Layer 4 of a small transformer language model trained on English Wikipedia (8 layers, counted from 0, width 128).
Take only the direct path to the model's output, skipping the later layers: a vector added to the residual stream pushes a token's score in proportion to its dot product with that token's output vector.

Output vectors of the tokens that the questions are about. A number n stands for n times 0.012.
"rid": 3 16 27 16 -3 -28 2 -37 -11 -27 -38 28 -7 18 1 2 15 1 26 19 -13 -40 32 -8 21 19 -9 -15 33 15 7 5 -1 -68 1 13 -25 -42 -24 13 -39 4 -17 11 3 6 -5 50 -7 15 0 -26 -14 2 30 -3 8 -16 4 10 18 -11 28 33 -29 15 47 -13 19 -11 -23 5 -12 -13 -1 -37 10 24 -6 -25 27 17 22 -18 6 -1 17 2 -31 13 -12 -19 -29 -15 -10 -14 -27 -11 29 -4 -8 -8 -5 -4 8 3 15 5 -21 10 -15 48 -49 -3 1 39 6 2 47 -6 -13 -2 -38 10 -10 -3 1 11
"af": 30 10 9 -14 -20 -25 -9 -6 29 -15 -6 3 12 -29 13 14 -22 -18 -31 34 3 3 3 -18 30 14 -19 -1 34 -53 23 12 -9 -29 -12 -5 15 -23 2 -40 -19 2 -11 -9 14 2 -14 -3 3 -4 0 -40 -10 16 8 -16 -36 -20 7 18 -48 -34 18 -19 -16 12 14 3 14 -12 13 11 -5 16 -1 10 -36 -20 5 -29 32 3 15 -24 -8 -27 -5 9 18 -1 -63 10 -35 25 29 16 -35 -1 18 -24 -28 34 -4 2 -7 -23 -2 20 -11 0 -23 -1 -3 12 -36 3 -8 -14 10 3 9 26 8 28 -12 -22 40 -14
"also": 19 -54 22 30 -28 6 8 -29 -40 28 -40 38 -84 37 0 -10 1 42 -16 58 -13 -44 8 13 28 25 -59 -25 59 -36 45 -2 -18 -42 -8 10 37 -41 -27 18 1 13 -24 27 19 -60 -82 67 -34 29 -24 -19 -63 42 55 -37 15 -35 -32 -3 -34 17 59 24 29 11 -23 -69 78 -10 -33 -57 -17 -20 -24 29 12 -43 -9 -70 5 16 24 25 -76 -46 34 -21 -28 29 -66 -50 1 -19 -27 -32 -53 -56 -25 -23 -61 18 -7 -18 29 -11 -67 -6 -24 11 68 4 -2 21 -38 44 57 -58 -13 33 39 -57 8 9 32 28 60 14
"(": 18 6 -40 -14 6 -43 -5 -26 29 -4 4 -27 11 -2 -27 -1 -4 16 -13 -12 -4 11 -11 -3 -15 -8 9 14 -12 23 6 -33 -21 -1 -31 -1 6 -24 -25 -2 44 -10 -3 -12 17 -10 9 -39 12 7 5 -6 -11 26 -14 6 -7 17 -9 23 6 -3 16 12 3 20 25 -19 6 -4 -24 10 -24 -2 3 -29 51 11 38 4 -4 -6 -11 5 -9 -13 -10 -5 -6 -5 20 3 15 -20 17 -19 11 -12 28 10 21 -30 24 -1 -3 -8 14 -21 8 -9 -30 -23 0 1 14 -17 -11 4 14 24 51 24 -15 31 15 17 2 22
"0 ": -7 -25 25 -27 -16 -40 10 -2 -48 20 -14 1 -17 -2 -21 31 9 -7 -9 -1 8 3 -33 -9 24 -1 -21 -13 -19 2 -4 25 -28 -11 -17 -4 2 -14 12 -24 -27 30 -1 -5 26 0 26 -6 28 11 -27 -19 0 3 -11 -21 20 -29 -4 12 -18 27 19 -21 12 -20 -24 -15 14 21 2 -12 -4 -58 -10 -16 5 -25 -15 9 -13 -1 24 23 -11 7 12 1 2 26 19 19 -3 -21 -1 13 -15 -27 6 14 -16 17 -9 -21 -18 16 14 -19 -11 28 8 -2 -16 4 -8 -7 19 -9 25 7 -2 -22 -7 -16 3 32 -22 13
"time": 23 -43 -14 -6 -40 -7 -42 -58 -6 -11 -25 34 12 12 10 34 -42 -12 -33 22 -42 -48 74 2 77 19 -24 -28 -20 -50 22 44 12 2 -30 17 -13 -27 -40 5 -42 25 -94 40 12 -6 -67 -10 1 10 -33 -41 -28 25 -41 -18 -9 14 9 18 -15 -3 28 3 3 3 -15 -34 33 20 11 -14 -92 -33 -3 23 -67 -64 -12 -25 -29 -1 26 22 -13 -9 6 -47 -42 1 -42 -26 -3 -19 -27 -18 -33 -30 -21 -18 -31 -61 -47 -3 1 55 -8 10 11 7 -27 13 -75 -51 -23 21 16 -5 10 -28 -7 -7 -15 10 35 18 -17 -40
"ned ": -11 -45 -13 -1 6 13 -32 -47 10 0 -14 21 -1 22 -36 -15 -10 74 -21 -3 -37 -36 31 -16 -32 2 -13 -66 44 10 33 19 -18 -56 -5 37 -13 14 -19 20 3 15 -64 4 1 -24 -23 15 -2 37 -53 0 -11 -37 18 -39 41 10 47 6 -34 5 63 -41 -4 26 -28 -31 32 24 -47 3 31 -52 -33 27 -40 24 31 5 4 -21 47 -6 -2 41 46 -27 -5 6 -20 -43 -10 -10 -3 -60 34 -25 -44 3 -3 -33 36 -19 25 -10 -1 21 -51 40 0 62 -50 28 -9 47 -2 -20 33 60 -5 -39 43 27 -38 -1 4 -26
"= ": 60 -28 28 17 -19 25 -2 -43 22 -3 -70 28 5 34 -22 37 -17 17 -13 -23 -58 -52 -12 -20 59 2 -36 23 57 -6 8 -4 38 6 -43 -14 22 -50 -41 -36 -6 81 -38 -27 -3 -35 -68 5 -11 30 -41 12 29 5 45 -73 -1 -21 -20 -16 -21 22 -23 38 54 7 40 -26 15 -1 -56 -22 -67 -29 -31 5 -70 4 30 -25 -39 18 -22 -28 -2 -58 43 -23 -40 32 -57 -12 7 -34 52 -12 -30 26 0 -32 -18 3 -18 -10 -71 72 2 5 10 5 38 26 -24 27 -32 26 20 -42 32 -2 38 -35 -27 5 18 8 -2 -13
"on ": 19 -39 -6 5 20 -40 58 -6 -19 -41 8 -13 -12 -20 2 22 48 -28 -19 -21 28 -10 -14 36 -6 -4 -4 -2 21 -33 4 -32 -44 -10 16 19 37 -1 -32 -27 15 14 11 -12 -11 -1 4 -24 -11 -12 -1 -28 42 -1 -21 -9 -10 27 1 1 11 -25 -25 9 -19 23 -40 9 10 1 4 -21 -5 -1 -2 -3 27 40 8 -10 -1 29 -9 9 -32 14 12 23 -16 16 -48 -22 -1 -38 5 -4 -9 4 50 -16 -13 -6 -1 0 34 -13 -5 13 -9 -12 -18 -10 -31 5 1 13 -3 15 -8 4 19 13 -24 16 22 -6 -2 -19
"a ": 12 -20 -1 1 -4 -9 15 31 -10 4 15 9 -30 -2 41 -10 18 13 39 2 24 22 -29 -15 7 -1 11 -3 -1 6 0 -27 2 -14 12 38 -7 25 -24 21 26 -35 -16 -18 22 14 -4 18 -2 -10 -10 5 -26 -30 -22 18 -12 1 -29 42 4 -19 -12 -14 -19 22 -11 18 -11 28 -12 -23 20 13 7 -4 22 -1 -13 -12 -22 3 3 -40 13 23 -13 -15 19 15 13 -1 0 -13 16 15 -4 1 -10 3 -19 -3 1 2 24 -19 15 48 -1 -9 -44 -23 11 -8 7 7 15 -3 -36 -16 1 -3 20 27 -13 -12 33 4
"long": -21 -45 -4 42 -13 0 -21 -38 -19 -17 -63 30 -54 -6 1 -38 14 30 -40 34 -60 11 -27 2 41 1 -29 -33 -10 -11 30 33 -21 3 -32 56 -12 -14 -3 -28 12 44 -54 46 2 3 -41 5 18 -20 -24 -13 19 3 0 -36 33 28 -52 7 15 3 65 43 57 13 -42 -24 73 8 -10 -32 -24 -5 -5 14 -55 10 37 -17 -2 -4 30 16 -13 -2 42 -41 -17 -6 -14 23 -47 18 22 2 13 -50 32 -5 -62 -21 -15 -15 -22 27 3 4 -12 3 4 36 -3 17 -46 27 14 -5 49 30 -24 -1 29 0 54 14 -3 -35
"ever ": 8 -9 -25 57 10 10 -28 -42 -19 -5 29 50 9 43 55 28 18 25 -37 -6 15 -33 10 -6 -4 16 -37 -24 -46 -5 29 -13 -57 -23 20 22 -35 -16 -4 -15 -5 57 -67 -11 -33 -31 -23 -6 -79 -8 7 -41 -12 0 -8 15 12 -16 27 -21 -61 3 33 6 23 -31 4 -20 14 -44 -29 -11 13 -41 -5 23 -22 -50 17 25 14 -16 53 22 -60 -18 24 -1 19 -18 -35 -20 18 -30 -16 -32 -11 15 -14 -17 3 -30 -35 -9 17 18 -9 -3 12 7 -23 36 -42 17 -56 35 -20 12 10 16 37 -49 21 44 -4 8 -26 -45
"/ ": -4 -40 -3 -13 1 -16 -10 -5 20 -15 -13 2 -52 36 -34 15 -40 1 -13 -21 3 15 5 -7 21 3 -20 -9 -27 -8 17 0 -9 -34 -1 26 11 -23 -31 -31 4 13 -35 1 -17 -41 -35 -32 13 -18 -1 11 0 23 12 8 -20 -22 -26 20 23 13 37 -7 31 -18 -3 -24 1 2 -59 25 9 -31 -15 0 -74 -4 47 6 4 3 31 -12 6 -31 9 -28 35 37 -15 -10 -16 -1 5 1 -15 -21 48 -10 -13 -2 6 -13 -9 -31 11 1 25 6 -11 -3 -50 -9 1 -4 19 0 10 25 -4 -8 -59 38 29 11 -30 -10
"s": -21 -9 -30 -15 13 -23 6 12 -12 -3 26 2 33 -10 1 -41 -2 27 4 -11 20 5 6 16 -15 -4 7 20 -20 21 -8 16 42 32 1 -7 38 -22 -2 -17 33 20 -25 6 4 19 10 -7 3 -1 35 14 -16 -31 32 -16 44 23 -25 -20 31 -32 -25 28 -4 35 -1 4 0 12 17 -31 -16 5 4 -29 10 -12 -30 -21 29 -9 -25 11 6 -1 -9 14 11 3 39 -13 28 -15 -15 -6 16 -3 10 -3 -30 17 26 6 15 -10 29 10 7 -6 31 -44 13 1 -16 11 3 18 14 1 -10 22 6 24 -19 -10 -16 -4
"career": 32 -58 44 9 -62 17 -19 -45 -78 8 -9 25 -40 28 -41 22 -9 -38 -61 87 -10 -63 2 -15 40 25 -55 -32 34 -56 35 22 2 -40 -20 34 42 -28 -14 19 -16 46 -39 19 -72 -62 -54 54 -37 -19 4 -52 -33 16 44 -23 -47 -40 -38 66 -15 30 43 -4 27 5 54 -37 54 -8 -11 -7 -26 -33 -10 35 -51 -79 30 -18 22 1 30 -40 -7 -21 -1 -50 -41 -18 0 -70 -26 -44 3 -44 -63 -6 38 -59 -23 14 -36 -28 -29 18 -3 -1 -3 12 -21 -31 -4 -40 -37 25 -28 4 39 43 5 1 17 24 57 3 -36 -9
"\"": 40 -31 -27 11 14 18 -39 19 20 6 -4 -16 18 41 -14 11 17 1 7 -2 -53 -7 11 3 1 0 9 2 -39 16 2 -25 6 23 1 15 -32 -16 -24 -34 49 4 -21 34 6 -22 -9 32 6 24 3 -7 -46 8 29 -7 -48 -5 -28 14 -54 -18 31 -6 -2 -3 -31 -13 13 -6 -8 -13 8 10 11 -14 -15 -25 16 -10 40 -3 0 35 -28 36 16 -9 -45 -22 26 -19 -17 -24 -36 6 4 -26 -27 -13 -8 -8 -12 8 17 -13 17 5 -6 -5 27 -31 -31 -32 -28 12 23 -41 -11 20 12 9 1 4 7 -7 -15 -61
"unic": 23 -22 -4 3 7 11 -9 -30 -54 -25 -25 -29 -11 -6 25 15 -11 -51 -40 45 -24 -39 4 -49 29 15 -17 -2 43 3 26 25 -24 -25 16 55 11 -31 -2 13 -15 32 -7 37 -29 -2 -3 -15 8 21 4 -20 -2 42 19 -8 -20 17 8 -10 -17 9 31 -4 43 25 11 -11 20 16 -17 -16 0 14 -22 -18 32 15 28 -27 9 -9 5 7 56 7 30 -52 2 51 10 -27 6 33 12 -34 -30 -47 20 -27 -36 -20 -17 -13 -9 1 -16 23 -46 33 19 26 9 -12 21 25 -11 -9 12 25 21 -55 -14 12 -17 33 -27 -14
"is ": 60 10 9 -16 7 -50 23 -31 -34 -19 -4 -6 -41 -2 -22 8 35 -46 -13 -6 38 5 -15 -1 39 -3 27 -7 -4 36 12 -39 41 -24 -8 5 14 -1 -35 11 19 1 -25 2 5 -36 2 -9 -2 20 6 7 -21 -7 62 0 -18 15 -2 15 39 -5 -15 20 37 26 -27 3 29 18 14 3 0 6 -4 40 19 -17 71 -17 -10 5 -1 5 -4 -35 13 -9 -6 1 -62 -1 -17 -16 9 5 -4 23 21 6 -5 -50 11 -3 3 -3 12 9 21 -5 26 10 -20 -23 -11 24 -30 -44 -26 -8 19 -22 19 32 1 6 -5 22
"ic": -7 3 -30 15 -5 -5 2 5 -25 0 31 -14 -63 -23 -22 5 11 -18 -17 -15 -1 5 22 -12 -14 -5 -48 14 1 -34 27 -10 15 -9 3 54 19 -4 -11 24 -7 15 24 -20 0 10 12 9 4 30 10 -8 -43 -1 22 31 -69 4 -29 -49 12 20 2 -2 3 -20 -3 2 18 2 -10 23 34 -3 -15 -22 -13 20 -2 -24 19 -6 29 32 25 -21 -9 -8 29 -46 -21 20 30 18 -31 13 -30 -30 -38 13 17 -2 -9 2 6 39 -1 11 1 27 21 -15 -19 -4 7 32 -25 -2 0 8 0 47 16 24 10 13 -4 5

Each question shows what one neuron of this layer's MLP adds at an activation of 1. A number n stands for n times 0.005.

n202: 17 20 -12 -18 9 11 -21 24 18 -21 11 0 -20 -1 19 -15 -4 4 18 6 -4 -14 -19 -28 5 -29 -4 10 1 2 6 -2 4 -4 3 22 15 2 -8 -18 6 9 5 13 -15 -3 8 3 -25 5 12 2 -4 6 -10 13 1 -14 5 9 9 3 12 4 6 8 7 -54 13 -20 1 9 -7 28 36 31 -32 7 8 -18 -12 -8 31 -3 2 -20 -23 21 18 29 -9 18 -29 14 -28 7 30 -15 -16 15 -45 -4 -15 -33 1 0 7 -14 0 8 -12 -29 -10 -15 13 19 -33 -31 6 9 4 2 20 -16 24 29 -15 32
Pushed up most: "long"

n89: 11 11 9 -18 11 -5 9 -16 8 -4 -6 27 10 9 40 -13 19 -7 3 -1 22 15 11 18 -9 1 2 -1 24 -19 -21 2 -21 -6 15 22 0 14 27 19 2 -10 -21 1 38 -8 0 -10 12 34 -18 23 17 8 12 -9 30 15 2 28 32 38 -10 4 37 18 -1 6 6 -25 -27 17 3 -41 24 7 -11 41 16 1 12 18 1 6 0 10 7 1 -25 -5 -5 -2 -27 -9 -11 -2 -8 -13 -30 -37 -2 -14 -17 19 -19 -40 0 -15 4 -13 6 -5 -34 38 -20 -26 22 -11 -9 19 4 19 55 -18 15 7 -13 35
Pushed up most: "ned "

n78: -4 5 12 7 14 2 2 3 8 11 24 -38 -3 6 -15 -3 1 14 22 -10 17 10 -10 -11 3 -26 -2 11 -25 32 -29 17 -17 13 4 -18 3 2 -20 17 -17 -14 11 -36 25 40 31 9 -27 13 -13 35 -21 6 -26 -5 -8 21 -9 9 3 -17 -34 -23 14 -7 -14 -33 -18 1 4 -12 22 22 5 -3 5 -1 -16 -5 -10 25 -7 -15 14 -3 -41 4 -2 33 7 -18 10 14 -18 -22 -2 14 -8 -23 31 -5 24 -23 5 6 -19 22 -4 19 -9 -22 9 -25 32 -4 8 -5 -2 7 17 29 16 -9 -8 -10 -15 -23
Which of these tokens does it push down most? "long"

n150: 4 -43 7 3 7 -1 -13 -34 29 1 21 -4 -8 -11 -7 0 -23 32 12 -2 11 -1 12 -22 27 7 -29 -36 -3 0 37 -20 4 -11 -11 41 -16 37 -12 5 -25 2 14 -17 17 -30 -23 -3 -5 -7 -19 7 16 23 -1 -4 12 -4 2 -18 17 -2 -11 -3 -6 -12 -14 4 1 -32 2 7 6 -2 -54 -3 6 6 -6 -20 -14 -21 5 -9 13 -1 -15 22 16 0 -16 25 4 0 38 -4 -4 37 17 -7 -22 7 39 -55 -10 13 17 -22 3 21 -18 2 -8 8 3 -6 28 -13 -11 -12 1 16 14 14 1 29 19 -5
Which of these tokens does it push down most? "\""

n36: -4 -1 1 19 -15 0 -22 -10 37 0 -30 17 10 -21 2 -1 -25 5 -2 -8 10 15 -41 -38 -9 -42 6 -9 3 6 -30 -24 14 -15 6 -9 -3 25 7 -28 -27 -10 17 -1 -2 -29 9 11 -12 2 15 38 -24 8 -4 -19 -21 -8 7 -24 10 13 -9 -28 4 21 -16 27 26 -48 13 8 40 -23 0 33 -19 -13 19 -7 -8 -24 -4 7 -25 3 28 25 -7 -3 -1 -7 13 -6 -18 6 29 -13 9 32 -6 -20 19 31 12 -2 8 1 -4 4 14 -18 3 13 -11 -20 -2 -10 1 -26 -3 24 -7 14 20 -37 7 -11
Which of these tokens does it push down most? "unic"

n244: 12 8 -5 18 1 -22 11 -31 28 -6 0 18 3 -6 13 -18 10 -19 15 4 24 -11 17 1 -20 20 -16 10 -21 4 -9 -7 2 28 46 33 -4 -4 26 23 -8 24 10 5 12 -16 -18 23 16 6 -4 34 2 -1 6 11 -8 7 -11 14 33 11 20 27 -16 -30 -16 41 4 12 -6 -4 16 -24 -31 2 5 -29 -8 4 12 10 -28 0 5 -25 6 24 -30 -1 -15 -12 -5 -1 -4 9 -15 8 29 -3 -5 19 9 -23 -2 5 -4 8 16 16 16 -18 0 -26 32 -24 -10 2 7 -8 2 -16 -11 -6 -5 22 18 -11
Pushed up most: "is "

n66: -19 4 -19 -28 -30 -17 -9 -1 20 2 -22 14 -5 -27 3 -8 -11 -11 -35 8 5 10 -8 17 9 -37 15 6 -20 -33 -4 1 -10 13 6 -6 1 19 23 2 6 -12 13 -4 -3 -30 7 3 26 4 -24 -27 12 -2 -21 -7 4 -26 -11 -10 -34 15 30 -8 10 -12 -7 -57 -6 11 28 21 39 3 8 -32 -2 -4 -28 -21 9 -13 14 -7 8 -17 7 -6 9 -2 5 -18 4 6 15 -10 -8 22 -4 -14 -27 21 7 -29 25 -14 -29 18 -30 -46 5 -17 -45 3 -11 -20 11 4 16 17 -5 -8 9 -7 -8 -21 -1 10
Pushed up most: "af"

n25: 10 -3 6 23 10 11 -1 8 13 17 -10 -46 -6 12 -17 33 1 2 -19 7 -4 2 -18 5 -6 61 -5 1 6 4 5 3 -9 -9 0 9 -10 -3 21 4 -1 13 -3 -8 24 -15 8 13 27 -7 14 50 -15 11 10 -34 -21 -12 -18 7 12 -10 -16 0 1 33 1 11 -5 6 0 3 -6 -15 -19 -18 4 9 15 -23 -6 -10 -11 15 15 7 15 25 3 0 -16 4 27 -6 43 -9 0 -34 -16 -13 -8 -26 -9 -14 5 7 -38 18 18 -26 -13 3 -19 -3 -28 64 -10 15 -2 -1 -11 20 -17 -18 6 18 -13 30
Pushed up most: "= "

n224: -1 -16 -6 -11 6 -1 1 -7 -7 37 -7 -3 -10 -27 -27 5 -15 -15 23 -35 13 27 -19 20 -28 -8 2 23 -31 9 -2 -3 -13 -2 9 33 11 -1 14 0 -9 26 2 1 -19 15 6 -2 -22 55 13 -8 10 4 9 -3 -25 10 -14 11 -14 11 -13 2 7 -23 6 19 -27 -7 21 7 11 -23 -20 -1 24 -8 -14 5 3 0 1 -8 -9 -18 3 -2 24 5 18 18 25 4 -22 9 13 -25 -14 7 -2 0 -25 -3 22 -2 -17 -13 -16 -8 33 -5 9 -9 6 13 7 -13 1 12 31 -5 -6 -15 13 -15 8 9
Which two tokens does it push up most, strongest first? "ic", "0 "

n90: -27 -5 -10 33 13 11 -18 -6 9 -2 -10 12 9 -4 -29 14 16 -24 3 15 -11 11 -6 2 9 30 11 -3 -9 10 -8 -4 10 -8 0 0 15 -13 -28 -2 -21 -24 33 -10 14 27 -4 0 -4 0 16 33 -10 -13 -6 8 11 2 -15 -1 0 -23 4 7 5 4 -10 -16 -59 8 -16 6 24 -1 33 -26 -2 -27 5 8 -14 -4 -9 -7 -19 2 -6 -4 13 -13 17 11 6 3 1 -13 -15 -6 -4 2 -5 3 1 14 24 25 35 -11 14 12 5 2 31 -10 -2 3 6 4 11 2 -10 2 -1 -23 2 -29 -14 1
Which of these tokens does it push down most? "also"

n50: 5 -19 -1 -4 6 -12 -4 28 36 5 12 2 17 -8 6 -8 2 0 17 -33 -8 19 -17 11 20 34 -1 34 2 1 -3 6 -13 19 -3 -16 -5 -6 -3 -52 14 20 -5 13 -22 -18 -11 -12 -15 -7 0 6 33 27 45 15 -2 40 -16 0 9 -7 -4 10 0 24 9 -1 19 -13 6 0 7 -5 -27 -4 -16 -23 5 7 52 -9 -3 0 14 12 25 24 -8 -29 26 -21 -17 9 11 -5 47 -21 -12 30 39 8 -12 -6 4 5 -8 17 -4 -27 -2 -8 -14 2 6 -26 2 12 -11 3 13 -3 -8 -23 27 2 -32 -5
Which two tokens does it push up most, strongest first? "\"", "s"

n43: 5 -16 6 -9 -11 -6 3 -34 -12 -6 -7 -11 -30 -15 -16 2 -12 -15 22 -14 18 4 32 -14 -7 50 -20 -16 -14 -28 5 -10 -14 7 -33 -14 -3 2 8 -6 -10 13 11 8 -10 -2 -16 -8 -6 24 -13 -7 4 29 13 -20 -7 -14 -29 8 -25 4 -24 2 12 -3 3 -22 -15 12 15 20 -8 6 -37 5 -6 -20 0 -6 7 -20 -14 -5 -27 23 1 10 -10 -18 -10 17 4 35 -20 27 21 6 23 -9 -3 6 18 -20 -32 -28 -3 30 1 -11 3 25 -22 15 -11 -21 7 -16 11 0 -39 -11 -1 1 -42 -4 10 -21
Pushed up most: "af"

n250: -1 -13 9 1 45 -1 14 -29 -7 -26 3 16 -11 -17 22 -16 8 2 15 1 -9 4 -40 35 -20 2 -7 -19 -22 -28 -21 -7 8 -5 4 -14 17 -1 17 -3 -24 -16 9 -3 -5 1 21 39 25 -12 10 -22 -2 3 -10 -15 15 15 -7 -11 3 7 5 -8 14 -11 10 -5 -8 2 15 -27 16 19 36 4 2 20 -31 20 -30 1 -3 -17 8 35 -15 7 -34 13 11 -9 6 -11 -10 -2 -30 -10 -21 18 6 29 -29 43 4 9 -4 40 -16 -26 -12 -21 -10 -18 4 19 -32 -2 -17 15 -11 26 -21 16 31 -9 22 0
Which of these tokens does it push down most? "= "

n134: 11 -18 -9 -7 -34 -6 31 2 -1 -14 12 -8 -34 3 -19 -18 10 19 31 -4 21 32 -17 -11 15 -4 -15 6 33 21 -11 5 20 27 -4 -16 -18 22 -18 3 1 21 27 18 -1 -5 27 10 9 -4 -21 -4 4 3 2 8 19 10 2 -15 6 -29 7 -8 -8 6 14 25 18 -3 -38 27 11 -30 -18 1 3 -27 11 5 -30 -13 0 20 3 2 -33 14 20 9 18 -14 15 -16 -12 -29 -17 18 31 11 -4 -13 -22 33 -7 -1 -20 -21 0 37 5 -1 0 8 -29 12 4 -5 2 15 12 -18 -3 2 -6 18 -1 -9
Pushed up most: "0 "

n6: 8 27 2 14 0 4 18 13 -16 20 -14 27 -8 7 -12 5 -34 2 -9 3 3 11 -10 -4 -10 -43 -3 39 -2 3 43 -25 -7 3 38 16 -3 24 4 -10 -7 33 -5 -10 -3 6 29 -6 26 3 -14 -5 3 3 25 -2 -32 4 15 15 2 -6 -28 -6 46 4 10 26 23 -29 15 -26 3 -30 -7 -21 11 -30 -8 -4 10 -5 -1 12 19 14 -30 -27 15 -43 13 -1 3 -6 -7 -28 15 -2 -13 -27 23 -2 -20 0 -8 15 -2 28 -19 11 11 0 8 15 -19 17 -17 -7 -31 32 20 31 4 5 4 -16 -7 -15
Pushed up most: "ic"

n51: 19 2 -18 22 22 1 23 -10 19 4 40 -24 -1 37 -13 -2 9 21 17 -24 13 -11 -1 -9 23 -21 11 33 18 -6 -7 -2 5 24 -30 10 -13 10 1 -11 17 -9 14 8 -6 -13 -20 3 -10 22 22 -14 -1 23 -12 -18 -20 1 -22 -23 16 35 29 8 -3 17 5 -12 9 -16 -3 -10 -16 -7 18 -34 -22 -4 5 -3 29 -12 8 -35 11 -25 -4 6 12 1 1 29 19 2 -1 22 27 -8 -39 34 -2 17 24 17 -9 -2 32 -36 -13 -39 -29 24 -7 6 17 10 -23 25 -5 17 18 8 17 37 17 5 25 21
Which two tokens does it push up most, strongest first? "(", "ic"

n119: -4 -35 6 35 -26 -1 14 17 -24 -6 7 14 -17 -26 -21 12 -12 -2 -14 -6 4 3 9 18 -8 -22 -26 -2 -21 14 17 -2 25 7 19 -10 -11 28 2 1 13 19 18 17 -15 -9 13 18 -13 7 29 -9 11 -17 11 20 9 -33 -19 18 -2 22 -3 -21 9 5 2 13 -25 -24 -6 -8 13 28 -48 10 -14 -9 -5 7 2 22 -5 -8 -27 -28 40 -19 -25 2 5 -12 -12 36 22 -3 -8 -26 13 -2 -4 -7 0 -18 13 43 -12 -2 25 7 -16 -6 -8 -5 -19 10 -11 32 8 -30 -3 15 -22 6 -6 -16 11 23
Pushed up most: "career"

n194: -5 -20 -20 -6 12 2 9 -2 15 3 -13 27 -3 -22 14 7 18 8 15 -3 3 7 15 31 -9 0 -29 -6 18 13 7 21 5 -2 -8 9 -12 -2 32 35 13 5 3 1 3 9 1 -8 8 -35 -25 26 39 -7 -21 -5 -5 12 14 10 -9 2 -17 26 6 12 -1 29 2 -19 -3 3 2 -37 62 21 11 -9 -5 28 -24 -7 3 -28 3 13 7 30 -15 -6 -8 -5 -9 -13 13 40 26 -13 16 -23 5 -3 5 -6 -20 -4 -23 -3 7 4 22 -15 0 -18 0 18 43 5 -27 -41 -14 -6 6 2 -20 28 7 26
Which two tokens does it push up most, strongest first? "a ", "on "

n208: -12 -19 34 18 23 12 -17 27 24 -5 -17 22 2 6 23 -13 -2 -20 -12 -1 1 1 9 5 -3 42 8 17 -12 4 15 -20 -14 13 -11 7 20 -20 3 -13 5 -31 -6 -37 9 5 -20 31 -14 -2 -26 10 6 24 -7 -25 15 -1 2 -10 -12 24 23 17 0 24 16 -9 0 -9 7 -12 -11 -8 -18 -9 -2 5 15 9 36 23 6 -22 12 -17 7 4 12 5 -1 1 0 -2 23 3 21 3 3 -18 -13 -13 12 -27 6 0 -26 1 -13 9 2 2 -8 5 0 0 -10 2 -3 19 -5 -10 -32 -25 7 25 13 -4
Which of these tokens does it push down most? "ic"

n16: 17 -23 22 -15 8 -3 -4 8 10 1 -3 -21 -11 43 -13 23 13 -10 -13 -13 5 -22 -9 -26 12 -9 24 -50 -4 -5 -31 32 0 34 -5 -3 -11 28 4 8 -8 -27 10 -20 -8 -7 -4 -13 -7 11 5 6 -11 6 -3 -14 29 32 3 3 -15 -5 15 7 5 5 2 -38 2 16 -11 2 22 31 -5 6 -15 -16 -21 24 6 -15 -8 22 35 -8 -13 17 13 -2 7 17 17 4 -16 12 -1 -2 -9 27 3 3 13 -37 -13 -5 -2 -30 -11 22 -4 -17 -5 22 -4 -6 44 0 -34 5 11 -17 0 -4 -2 33 -5 16
Which two tokens does it push up most, strongest first? "0 ", "ned "

n180: -8 -10 16 15 -9 4 16 -4 10 -15 33 -9 12 2 -17 -4 -27 -2 -11 -16 -11 10 -40 36 7 -45 -5 41 14 -6 15 -5 0 -15 -5 7 9 33 -24 -7 -20 12 3 20 0 8 0 -33 6 0 5 -17 17 16 0 20 -31 32 12 -11 2 -8 1 -21 9 -23 -17 -38 19 33 -1 12 -4 -13 -12 -1 -32 -8 9 23 -21 -33 29 11 34 9 2 18 6 19 -11 -21 -15 -7 6 -1 -43 2 -21 2 2 15 0 15 -23 3 18 -14 23 -34 -25 -10 -29 -13 -2 -22 19 33 16 16 -22 14 -14 -23 -10 -14 -1 1
Which two tokens does it push up most, strongest first? "/ ", "time"

n104: 30 -20 5 -34 -5 -5 -4 -15 -5 7 10 -3 -14 26 -13 25 9 51 5 27 -17 21 -1 13 -32 -5 8 18 -23 4 9 -11 -34 -36 -5 4 -17 27 11 -1 1 -15 -55 14 -9 4 12 11 -11 8 -10 17 12 -8 -17 -11 34 18 21 -21 -6 -12 7 -24 -5 10 -6 40 6 5 -31 -5 0 -29 -6 7 9 -19 8 20 -13 -12 18 -13 -14 -11 23 -22 -34 17 1 -19 15 7 -2 9 -20 4 -13 8 6 13 -5 13 1 -24 -27 31 11 -28 15 5 -1 -6 -1 -12 17 1 -1 -3 2 1 8 -6 -39 7 4 15
Pushed up most: "ned "

n155: 10 -6 14 -14 25 6 -11 5 24 3 -19 -3 -48 11 -8 12 1 14 -25 0 1 15 18 8 -2 19 28 -4 26 23 63 22 11 4 -25 -4 25 -16 -2 -7 -8 21 2 3 21 -20 -5 22 1 0 2 23 -38 5 14 0 6 0 19 -3 -43 -2 33 24 -23 -9 -6 -21 -14 -36 -9 -8 3 2 11 -1 1 1 -1 27 -9 -11 -4 16 14 -5 12 20 7 2 -20 36 15 20 -25 -19 19 -16 0 14 15 -31 -17 0 12 -18 -28 -22 -29 39 -6 10 -1 -48 0 5 -8 -9 17 10 1 28 -12 9 -13 12 -20 17
Which of these tokens does it push down most? "a "

n34: 11 -30 1 -36 -5 5 3 -26 -6 -4 26 -24 0 -26 -30 11 9 11 -8 24 25 11 -1 18 -8 8 -18 18 10 33 -8 -17 -15 5 -17 3 -16 -20 -15 -26 -1 -8 12 -17 -13 -6 -5 38 -24 21 -4 -21 -4 -6 -15 11 -2 -6 19 17 -2 -31 -6 -7 -15 -19 -3 53 4 12 -47 15 14 -7 12 31 -34 -5 -13 -8 3 3 35 6 12 49 32 6 -18 16 -2 28 -21 -24 -13 -5 32 37 32 7 18 -12 16 4 6 4 27 -33 9 -9 6 -24 2 -4 12 22 -6 -26 -13 13 25 9 0 22 10 7 6 -11
Which of these tokens does it push down most? "unic"

n15: 21 -21 -35 -19 44 4 13 25 12 20 9 -4 18 17 -24 3 11 0 2 9 -10 -9 -2 -1 -4 14 -1 11 36 21 -2 -23 4 6 -7 -18 24 -41 16 -13 9 -5 -27 -25 -6 13 -46 -12 -20 18 -21 0 -14 16 2 17 -1 34 7 46 18 10 34 21 48 -3 -4 9 4 -11 15 -1 -3 -14 -9 -16 32 12 7 1 20 -9 10 9 -3 21 -11 41 -12 -6 25 2 40 8 12 -1 -9 11 -22 55 21 22 8 -18 10 5 8 23 1 -15 14 5 -34 15 3 6 -14 -27 -3 30 -23 -29 -11 -28 29 -16 3 9
Which of these tokens does it push down most? "af"